Layer 2 of a small transformer language model trained on English Wikipedia (12 layers, counted from 0, width 96). Numbers have three digits each and are written without spaces.
A neuron adds its activation times its output weights to the MLP's output. To switch it off is to set its activation to zero at one token and run the rest of the model.

Output weights of the MLP neurons that the questions are about. A number n stands for (n - 500) times 0.00048.
n54: 317399643556457586612391310463466457580489385649631534368513535558576497474512536690452406515649565519602557425503607371454362474509662278448468445517572569685530660505377376583500511518514546424402368470365580452441562517380417536550284561604299557478393549530600620521600566518272555559
n69: 563457612466453629538561437570404467630390663476290503439300379650503621449661325568461369494440575340479638658497497457555518539479389439507467588552517505546296506543326491327546622661593543433497515661637626638335484506645471488462500651351494521366424372469550624571453566497311669333
n106: 590369447395435450626538661539564334423316875739465624477644255555603481435534437663677518351657655504430523413397251809606388657668745466570593612544575157379496368539639440674474374552603558404546563593354377417505471562025513390579435409526430449500536328412408638657347304556496346592
n136: 405454510705469487549512532507485400575548612634555497479331608430545483614556354385491456333600579301529664568307516423670632503245437477461546485466436416473429535488605599464598604386718492476477664503590649485423633306381598357378579652599369415517417592393462375465271459500687453705
n152: 558593575538477377645442695507421515385635463435478422481319353753544555430538621658482632561522555590490606380522435513444632217483460555484445443431393527513463466525593561805587267577600292534398294717398568660334429579382578532436643441313450533723358370599525559360484314567486594496
n173: 613423463571433506497583466346466431512547474475316527555620420345506449617400639261426617397527529532625477361590538542514516443553457649442449292515628492372474441656460268714522596601650594561684775660610436468433382462337408470406451355471587489523494517781486474444567364460451474377
n177: 507493518815597531676619421446587556510459616461474417503323531396418534463648542635578448438468508287370532603649486431337589380439524757579515510320516519412611599754479418364479531457461515703500489542245578409574349523589684484584700389488336500536503491354513510506400277580479518161
n218: 502353487579412470444400607436374612526525534541438682410360589463502531450565431452513525490521707586432348410534395467475515640682418556508582600536516553521518576530403582412507542660575433375502425487463541458441463518546436602511467670513434618397423511586516443588464500440350361500
n226: 677377399369603404709513540431543357321534473426624567383598510510612454500384617503417460650621521757420595391426377357366559401558388583550312330794470477562412438524478668622490572420521622561349481381364491363375667407394600576543467547394220529623532783379611731605575615382530606267
n245: 514489383551357411545259584296656651514534540330551514547591390552456567753346472421487581434576509524482459492500507623624467573471562520390321497591410530368625643193563655709451526523619668123760620489732255396528542604548392622527438432366376490647415534547409480550296504411252405633
n287: 336552622481441436428423669655527467749393376657577593522405511534647571530491389568462549675669550506629452493564478468337497524497527450456604424674360473460369606526466573320654457679379519506424386568412601597408394343575589313456544553346539463452555283631570435505556458448412456400
n292: 457646486649504800543545576401605738724396557160214362624721524406442386725312576471577641437178348819313454585616523594475563563282589365269670605426569443296645473462346410722596230402573599546518738404441457529630421606509345330654636292655558322688418583508545529625395248298435611224
n311: 601673466299545364402494451389385532535648678620583473461429548372609651521406620620484491511373342395862585421487601547448468479405479616416465599346204369835500553271555554482608360463338581585489554522560593542639298363588537473708710377526412460329500565572520530452441448481518390515
n329: 425294431521523538480384517579404443520497440570555573661539416536640575665331549587453433576519625424445516664494493526399434462503541663484590571429284364536487565613589266313525395507346439386569374637704488604461352649514576670460165488732445624258507611291544344537413365491493742679
n331: 439484596342619451475506555463459553468608544617555484571579541528257482440401634319480514674403455655519360496664664531559490635631443412584654404500641616506557580485572515408373462584411278122627467566358519462496588385680514521459543485661407613361398396429595509471572345549346613408
n354: 292466640387431547485413555474411387575500449650520536542514497588463413515427538402665487405710500395338360401537434562624534608357500632481433414437606564637469313685601515473296583535553448528544462522466511357609435445540691509447641222660629638578695577452477486508314464483414596415

Each question names a token from some text and the token that comes next. It shows the activations a of the neurons there, in the order above. A number n stands for (n - 500) times 0.0046.

Then comes g, the gradient of the next token's log-probability with respect to the MLP's output, scaled to length 1. A neuron's effect is roughly proportional to its activation times (output weights . g). A number n stands for (n - 500) times 0.00094.

".", then " J"
a: 497544483480500468470463694475467498548471470735
g: 761506478409572503410523707626498569519280505527520465678626547456604460479524328639385642494709517481545706505536360319641425412522267494692403433381486331546478384486430394449491607416519621473527427429391487254651432658591583556510447261516382541342456580536685517328421466503520619684
Which two neurons, each switched off alone, lower its probability most, in order? n226, n354

" re", then "pr"
a: 470470701490497488494465497500496499479558469586
g: 443382409515491381359657307565639484565348518472671504330532390607538445657510595610459526453493454683510578452419436529420464541514422474542484399613447662392330478731524621437473348688465326467715437328258554522558388787555598508664544550646475519547625610454385228579368561527317477534
Switching off which neuron hurts the next token most? n106

"i", then "oc"
a: 489493500463464466488463497500477495469479469465
g: 467584606454484407543655553332332697496455513410640578686639412533330428599341624463417326610485504392466445440610511395439436535607399648407487414459590602441566517528535452720434551481393391621482615328382334362625492378587382397734577605738398544617723378322566471351677446512533571358
Which neuron, switched off, raises the next token's probability most? n331

"ak", then "out"
a: 470486500479498498497491496499475463493480467466
g: 364493471586530404475370375505501301302545530478523346513628465517457533732531230641518424294557458240454603473502740740574450792478491553467539550453403756619398668476448548443559498569375580527539488485463684694390512392435504529293577447545440540633502660570479465439548416442511311501
Switching off which neuron hurts the next token most? n292

".", then " He"
a: 492609481495492467497494463477590500471475486465
g: 516367546605769553546603589326447351308566382424581564573328606655456601604290500684593290498730410547631507368545482394447599407634425706571576377546570579418349476465399447600453525607414534440728468443381430359357465667370408561524471488547456373578583403683647609354531457514448440359
Which neuron, switched off, raises the next token's probability most? n226

"a", then "un"
a: 481466497475486477491464480500484490467463463473
g: 620551476564374268518561504649158410421579341595394493463491533410559503570479459415473676427523493421705441383331629482429622437402548498610502552595449487690644592477549616556612734395583463363357535586636526532566408312325296526400620578484551419738421308606575394425438683551585412460
Which two neurons, each switched off alone, lower its probability most, in order? n329, n331

" p", then "age"
a: 471466467490499500500467489500463497500466463498
g: 484631493159446536319532517626544343583354432532537530325586340397537454328573493603573515510621448596401501417582573541387623645573392452606369560453645562492510405393490708496426356449488435534648345579321528425601762662408494650637625363626623483515542278287612508663504569505443412417
Switching off which neuron hurts the next token most? n329

" February", then " by"
a: 468497473483470464482491498475467500489498499466
g: 539704513500407485546570325544493701301693485579478417362414631476534586413504521465575622480337521583554576429410571546433550549699570357309310528440449412412569442338544308375488581386481537545571500360568457359516396384580633709495318691322439658668601531649566457361670268579624617448
Which two neurons, each switched off alone, lower its probability most, in order? n354, n106

" He", then " was"
a: 467473497463500684465468500619484496488486483463
g: 610674505523686416604537572458341635575539363519405468393593474605563422471241655518146370319493454404486576396522309420421440437520561629528460567537598486618350473358515488640400448756464701393726603602362419458428478312527445517526582343419436411500646503605692576500503645480580592532
Switching off which neuron hurts the next token most? n173

"an", then " these"
a: 485486498497499494499509499498628491499479464464
g: 612414462530681549499490675567189550636510480628623408399434562579694734607496397555437430508429552742850534646603463486462669559576329428524528528581321373507551422365364402385714446628343284487496271493493555479530439485549562573364448577498518441417442458531398392435462480421555421395
Switching off which neuron hurts the next token most? n287

"om", then "es"
a: 463468464497470500491480500500579496500479628486
g: 477574585645419391533417498518629317485348494540511516563579712497480582559458445617517466556379466539635563433582613469515253636408261026414546521368462742517505272565559713641513375645576551421454593453411495563398492640359530630396429513645572551531516475442329430491507471515468660432
Switching off which neuron hurts the next token most? n331

"-", then "P"
a: 463480499483463663483594478500487499978467492607
g: 470700426560389591256341673446415494247653490514574349543622517661578444615416670425434440556411382480567313519442321697404303576617386472384384561485512358619466439666474637448464546271492454574710525561575367498511483384595426441483509466679643517499657449649577399670665535553514449380
Switching off which neuron hurts the next token most? n311

"b", then "urg"
a: 472471499882464467498479481485481497482463489468
g: 376399686552507511439531502386511573459414624693391563466544586380434474231544345403700475455460588482406602583685566523519567561561367341711509688362502510473603600190567590437430387559453265644581489456481636437619539326565691292543648522585486441569359481519467298382382515582629454583
Switching off which neuron hurts the next token most? n136

"ant", then " in"
a: 474493500463555493489473498488464492495485498491
g: 429549633432421630439691223467508470415537452191517638420440380387490468475408470749598497469324381594569568536552453467440384516557582615384551478327563614570373521383411722425485788333418666505473465542691402519646657500613428429524575505550408453653532508660373457301445427604621470619
Which neuron, switched off, raises the next token's probability most? n152

" in", then " the"
a: 464479492464488497500511481500471496497791470463
g: 551355539634529545552556492598304493588575568592485432432457687510653521393540596494544453431259592570543392517671634366641457550345485467644636661403459462462593428707206425549480569332323536376450565382519478519453428418757449706382428555492313424333555623324517432386675418542515704421
Switching off which neuron hurts the next token most? n329

" R", then "u"
a: 463483463464499478496501478463477500496473476474
g: 289400521549480338282508447485451498584570424569611396464502568499625596573452551577728483563344564443328334530344483576310703446589626516524565707488333540412460473372359586502535402571637366547602482637437564572474209371503361562329389545557581580713426566612488356528421536585678471766
Switching off which neuron hurts the next token most? n226

"is", then "l"
a: 581484499466562474489480497500487498486492473479
g: 333586381604414295264621684669571469563305484460702315490486553595319449660410507448375459381173493520520612511463461571621525503490559371507496420443371433561543544462571515451413413426653367506745514524588471433620377549733591594668552512544604381551594472598720562521520408369405591349
Which neuron, switched off, raises the next token's probability most? n54

"ac", then "hel"
a: 468491496495658470469471478468493581515498465466
g: 662423520650536585676730610492627516589587600558433701580574402361409404658372681404316556496414410408496678504551179434495468426476410392574455541494556506385640358538433355620414593447565603567562513437558437228590355367426295620550538611531512279447546569308585358608435506512605531488
Switching off which neuron hurts the next token most? n292

" U", then "p"
a: 464492475466463473499498463468499463464488463482
g: 381555379689408530387340668620638547383420550625557306493461560336269485439459309618589397414471459450447531466553554444419478559338326597524372523559591648479719399545493601525451646528472298464512245562387265539519684590442578646398494689510629582503839465529516429605559542525488491498
Switching off which neuron hurts the next token most? n311

" ", then "202"
a: 477477463489499491486592499495481500463480481467
g: 403461527528327413567369513480347438574493745476534602504639399620435451412586554469436405511867585604464716369336336423395544397476458549290554498721484465624305731474366543583289469561439521555509426549554447428532485506601534698497406373431510437644513702611497549369382658619412369546
Switching off which neuron hurts the next token most? n218

",", then " he"
a: 727485500482477487500632497495472499482489499477
g: 746735557782627486571587498554525357330454420350618431405503388551423564631402513537507557394716381413419579387476537467568382571534473527434530419507576477320537317440562606444537332486444453492602627495295531486293459609375243331495534633616704502368542483626567509588500729598354570388
Which neuron, switched off, raises the next token's probability most? n218

"or", then "'s"
a: 615498491496475465486547499497469491499465486489
g: 546466518431421843679674395290363227519533561560610359400591552532481429587486629504551368381542480460241500449268499473470545531451391662553476373591435775634457644450418459512666523263417534525566380357482637491536488506450474577341585429599496525578680434445708562570600404493515457481
Switching off which neuron hurts the next token most? n54

"ou", then "ck"
a: 464489495479494712468498485496499463467487484595
g: 538499494583510471550485533642403434581373603502386335498494385336749576632480314335447562511543275587345391504440401504479497472703507650240556391531495611287407429628538427467572407632207501677334536528525583541390412490631488587476464454405582549536662628636517578766586425400711541496
Which neuron, switched off, raises the next token's probability most? n292

" In", then " that"
a: 471491463466474482500577489498496492493467487483
g: 424551434614682577642511600752527431512423546523597449427546444516488485478466566223544451350367401596503495546447398579680565482503460399525280479428404341435531417496648713426578562483398389665583494423504382601470386518468449809356365487458471667445716593373757438253484518687450600394
Which neuron, switched off, raises the next token's probability most? n218

" g", then "im"
a: 471491500463492464484464496498463497499499464481
g: 587292588486545661404502574432666379584549543471533569499476383335470604490629665552475633615629439637444234427423395596554451412560339596604444483694615347518542761554406618425627443495286525574432363560668385598491327741395505483485311379357287436581461521494437590323451565606531531421
Switching off which neuron hurts the next token most? n136

".", then " In"
a: 511658485497491472499494473487567500472466480465
g: 537511584485360372470835349565592532484602521153529542348477467493375513413387385655524377426387339577527716360548475648445552543568380566575561495433501478462467391635310760557596484621714631574568460442587452386508475478452360328412620583571396616436620488574612578613353532557300474429
Switching off which neuron hurts the next token most? n69

"-", then "ring"
a: 463500490493482684488469487482463486975488479482
g: 407518498431437478571346313434483588706549464620694404522650429433479336415752525411318482432421477611551479634600669532565557635522466386441579307534312533376519466528632455495441475317722578545499481526595337767304359369553582547550408418500458359605296460528669641695649430532395524479
Which neuron, switched off, raises the next token's probability most? n311

" W", then "W"
a: 463466487482498463477511466463463500463491466464
g: 462485611402685407460508486470380541405304496568527648393548568460476533429465467511455347602434600597582608556342358477368474538651481425414575599497471380558465564398735643491803500618516356362372632458404797625577347487417329378539602555441245507505545554638640349684453447671408321544
Switching off which neuron hurts the next token most? n354

"X", then "T"
a: 468471494499513480465463741471471500484477488476
g: 623280571557537458500493520443342511476520565651582536551462649382700391564509406479322479446540583656722698537408293461588493306454377599350509557481457738630481590532581406471535537400496540378457454487455588379529268641244515437459694318553425468535768526664621460582297451357439535502
Switching off which neuron hurts the next token most? n226

"ised", then " win"
a: 506492500471463498470466495499469497496473468466
g: 321430510387514465429612394632438459535554340382320583526485480450528500659483707507707459465563399374433553498608491653274606493436606596457684588395513450568466426461566345708575736466686553518543617560610433304506322360408439552312493398461678448714615476690517586317371376453346504588
Which neuron, switched off, raises the next token's probability most? n354

"8", then "5"
a: 473490498476498463492589499498502499495484490465
g: 340346370582497499644546457680451235336673567643361474552412374595521637386582276687681531513490441498652222551543474483523742554650484662475433583438405529703343411502451617583460622601437438481548341451309574373512385574542506535507387602500310525430476625676468397476489447560478456613
Switching off which neuron hurts the next token most? n218

"ory", then " of"
a: 646492498493536463465498495499483499492465494480
g: 467341394450742529404415494585679594579454430574483585558486385494564673370533393560459537584357415722639431417456481427631340418711558397477382353674577421414515492271467438570475635606577560416508465769572310597665495571445451529688547513292382368435658583378350536341437408422537572665
Switching off which neuron hurts the next token most? n177

" and", then " call"
a: 469481496497495470507480499494489500465550464807
g: 650622254542635687545667417501591327503385518581429459533454455451427463466576260383416591336578594526444529582362569668302394527526634428487286470329527509452542500441651525358622682327627263495408561396530519489302583552385455637481504576471493707658560448754486635626541468533544427392
Which neuron, switched off, raises the next token's probability most? n354

" and", then " de"
a: 472478492499497473497471499486485499465496463809
g: 421500434544487368310590526533626676480569567333449583483657644406466571720346332669640777484267502445625457308475601456586627739508277384383490563470562486359513258451311602489493298474667557320544554535399606636550552532442538478447447384566559513507527521635336536474480546398490488586
Which neuron, switched off, raises the next token's probability most? n354

" ob", then "tain"
a: 466468495494500481500470490495481464497463463477
g: 500510382545522655658581256436411537621548706492499559666582392630597567504361579391528485531512382400559518585567404424433427423494508384399651508353643657423477395493480481514446346354652456322593428445326527404479710612732665444507586504508411493738575670473446619362582379350575203355
Which neuron, switched off, raises the next token's probability most? n292

" on", then " "
a: 465479486490473492500539468492486487479873472519
g: 545541568680506454475445393404449434443521555542382700530476432542252599462534390463551547554478484545325557697636404542188322645582701490495382490497747502501315624295580592399447524644459499589483513573436529466465582487481329263592497592462753418376467418568721519552332609670489376434
Which neuron, switched off, raises the next token's probability most? n329

" de", then "ac"
a: 483464481491483478483465488500496492473476541570
g: 574321529511340552404555479605233552617478645595537303716484631691506624489285560344515564642505424493261533507499431564387378502450659474595596611524629514481307598502486425545621521573278620602482440540517297609520415631389504384501525475509455745521452509356557336538573328508496264650
Which neuron, switched off, raises the next token's probability most? n329

" for", then " such"
a: 464472488497464498466464486499464500481671557463
g: 337553589539596594463414533565463578389425669410724294513405524463499425386579361442493521652467554633488474396546398580530372310541546569627369319627352521256659306340617558594531656515461577757469443380437614589519669438565428553438407601456306564384644516595638391741467605429341456475
Which neuron, switched off, raises the next token's probability most? n329

" of", then " Le"
a: 466469498542491495492470496496465479492557568504
g: 459567321531494538552361515684597398420521482512530495565543352549553250476390387584628326553645588529424511548527501470799592491393559568506384637334408206497562418430524606588590370487573492677507671503274481743633409348303348727440438453660539475436528549459454430594599435607427371591
Which neuron, switched off, raises the next token's probability most? n331

"ut", then "y"
a: 487499500500483482466463500465463492500468484490
g: 552516358328413371561514634531660797611537413522235388580532413715461495578443562591318609591497387407652368523607282376424433566491629441472442454611525678624505309543565470534406415541453538453473469585530543333520748543505517437390553641335294509345649466392634563572553589524292433611
Which neuron, switched off, raises the next token's probability most? n245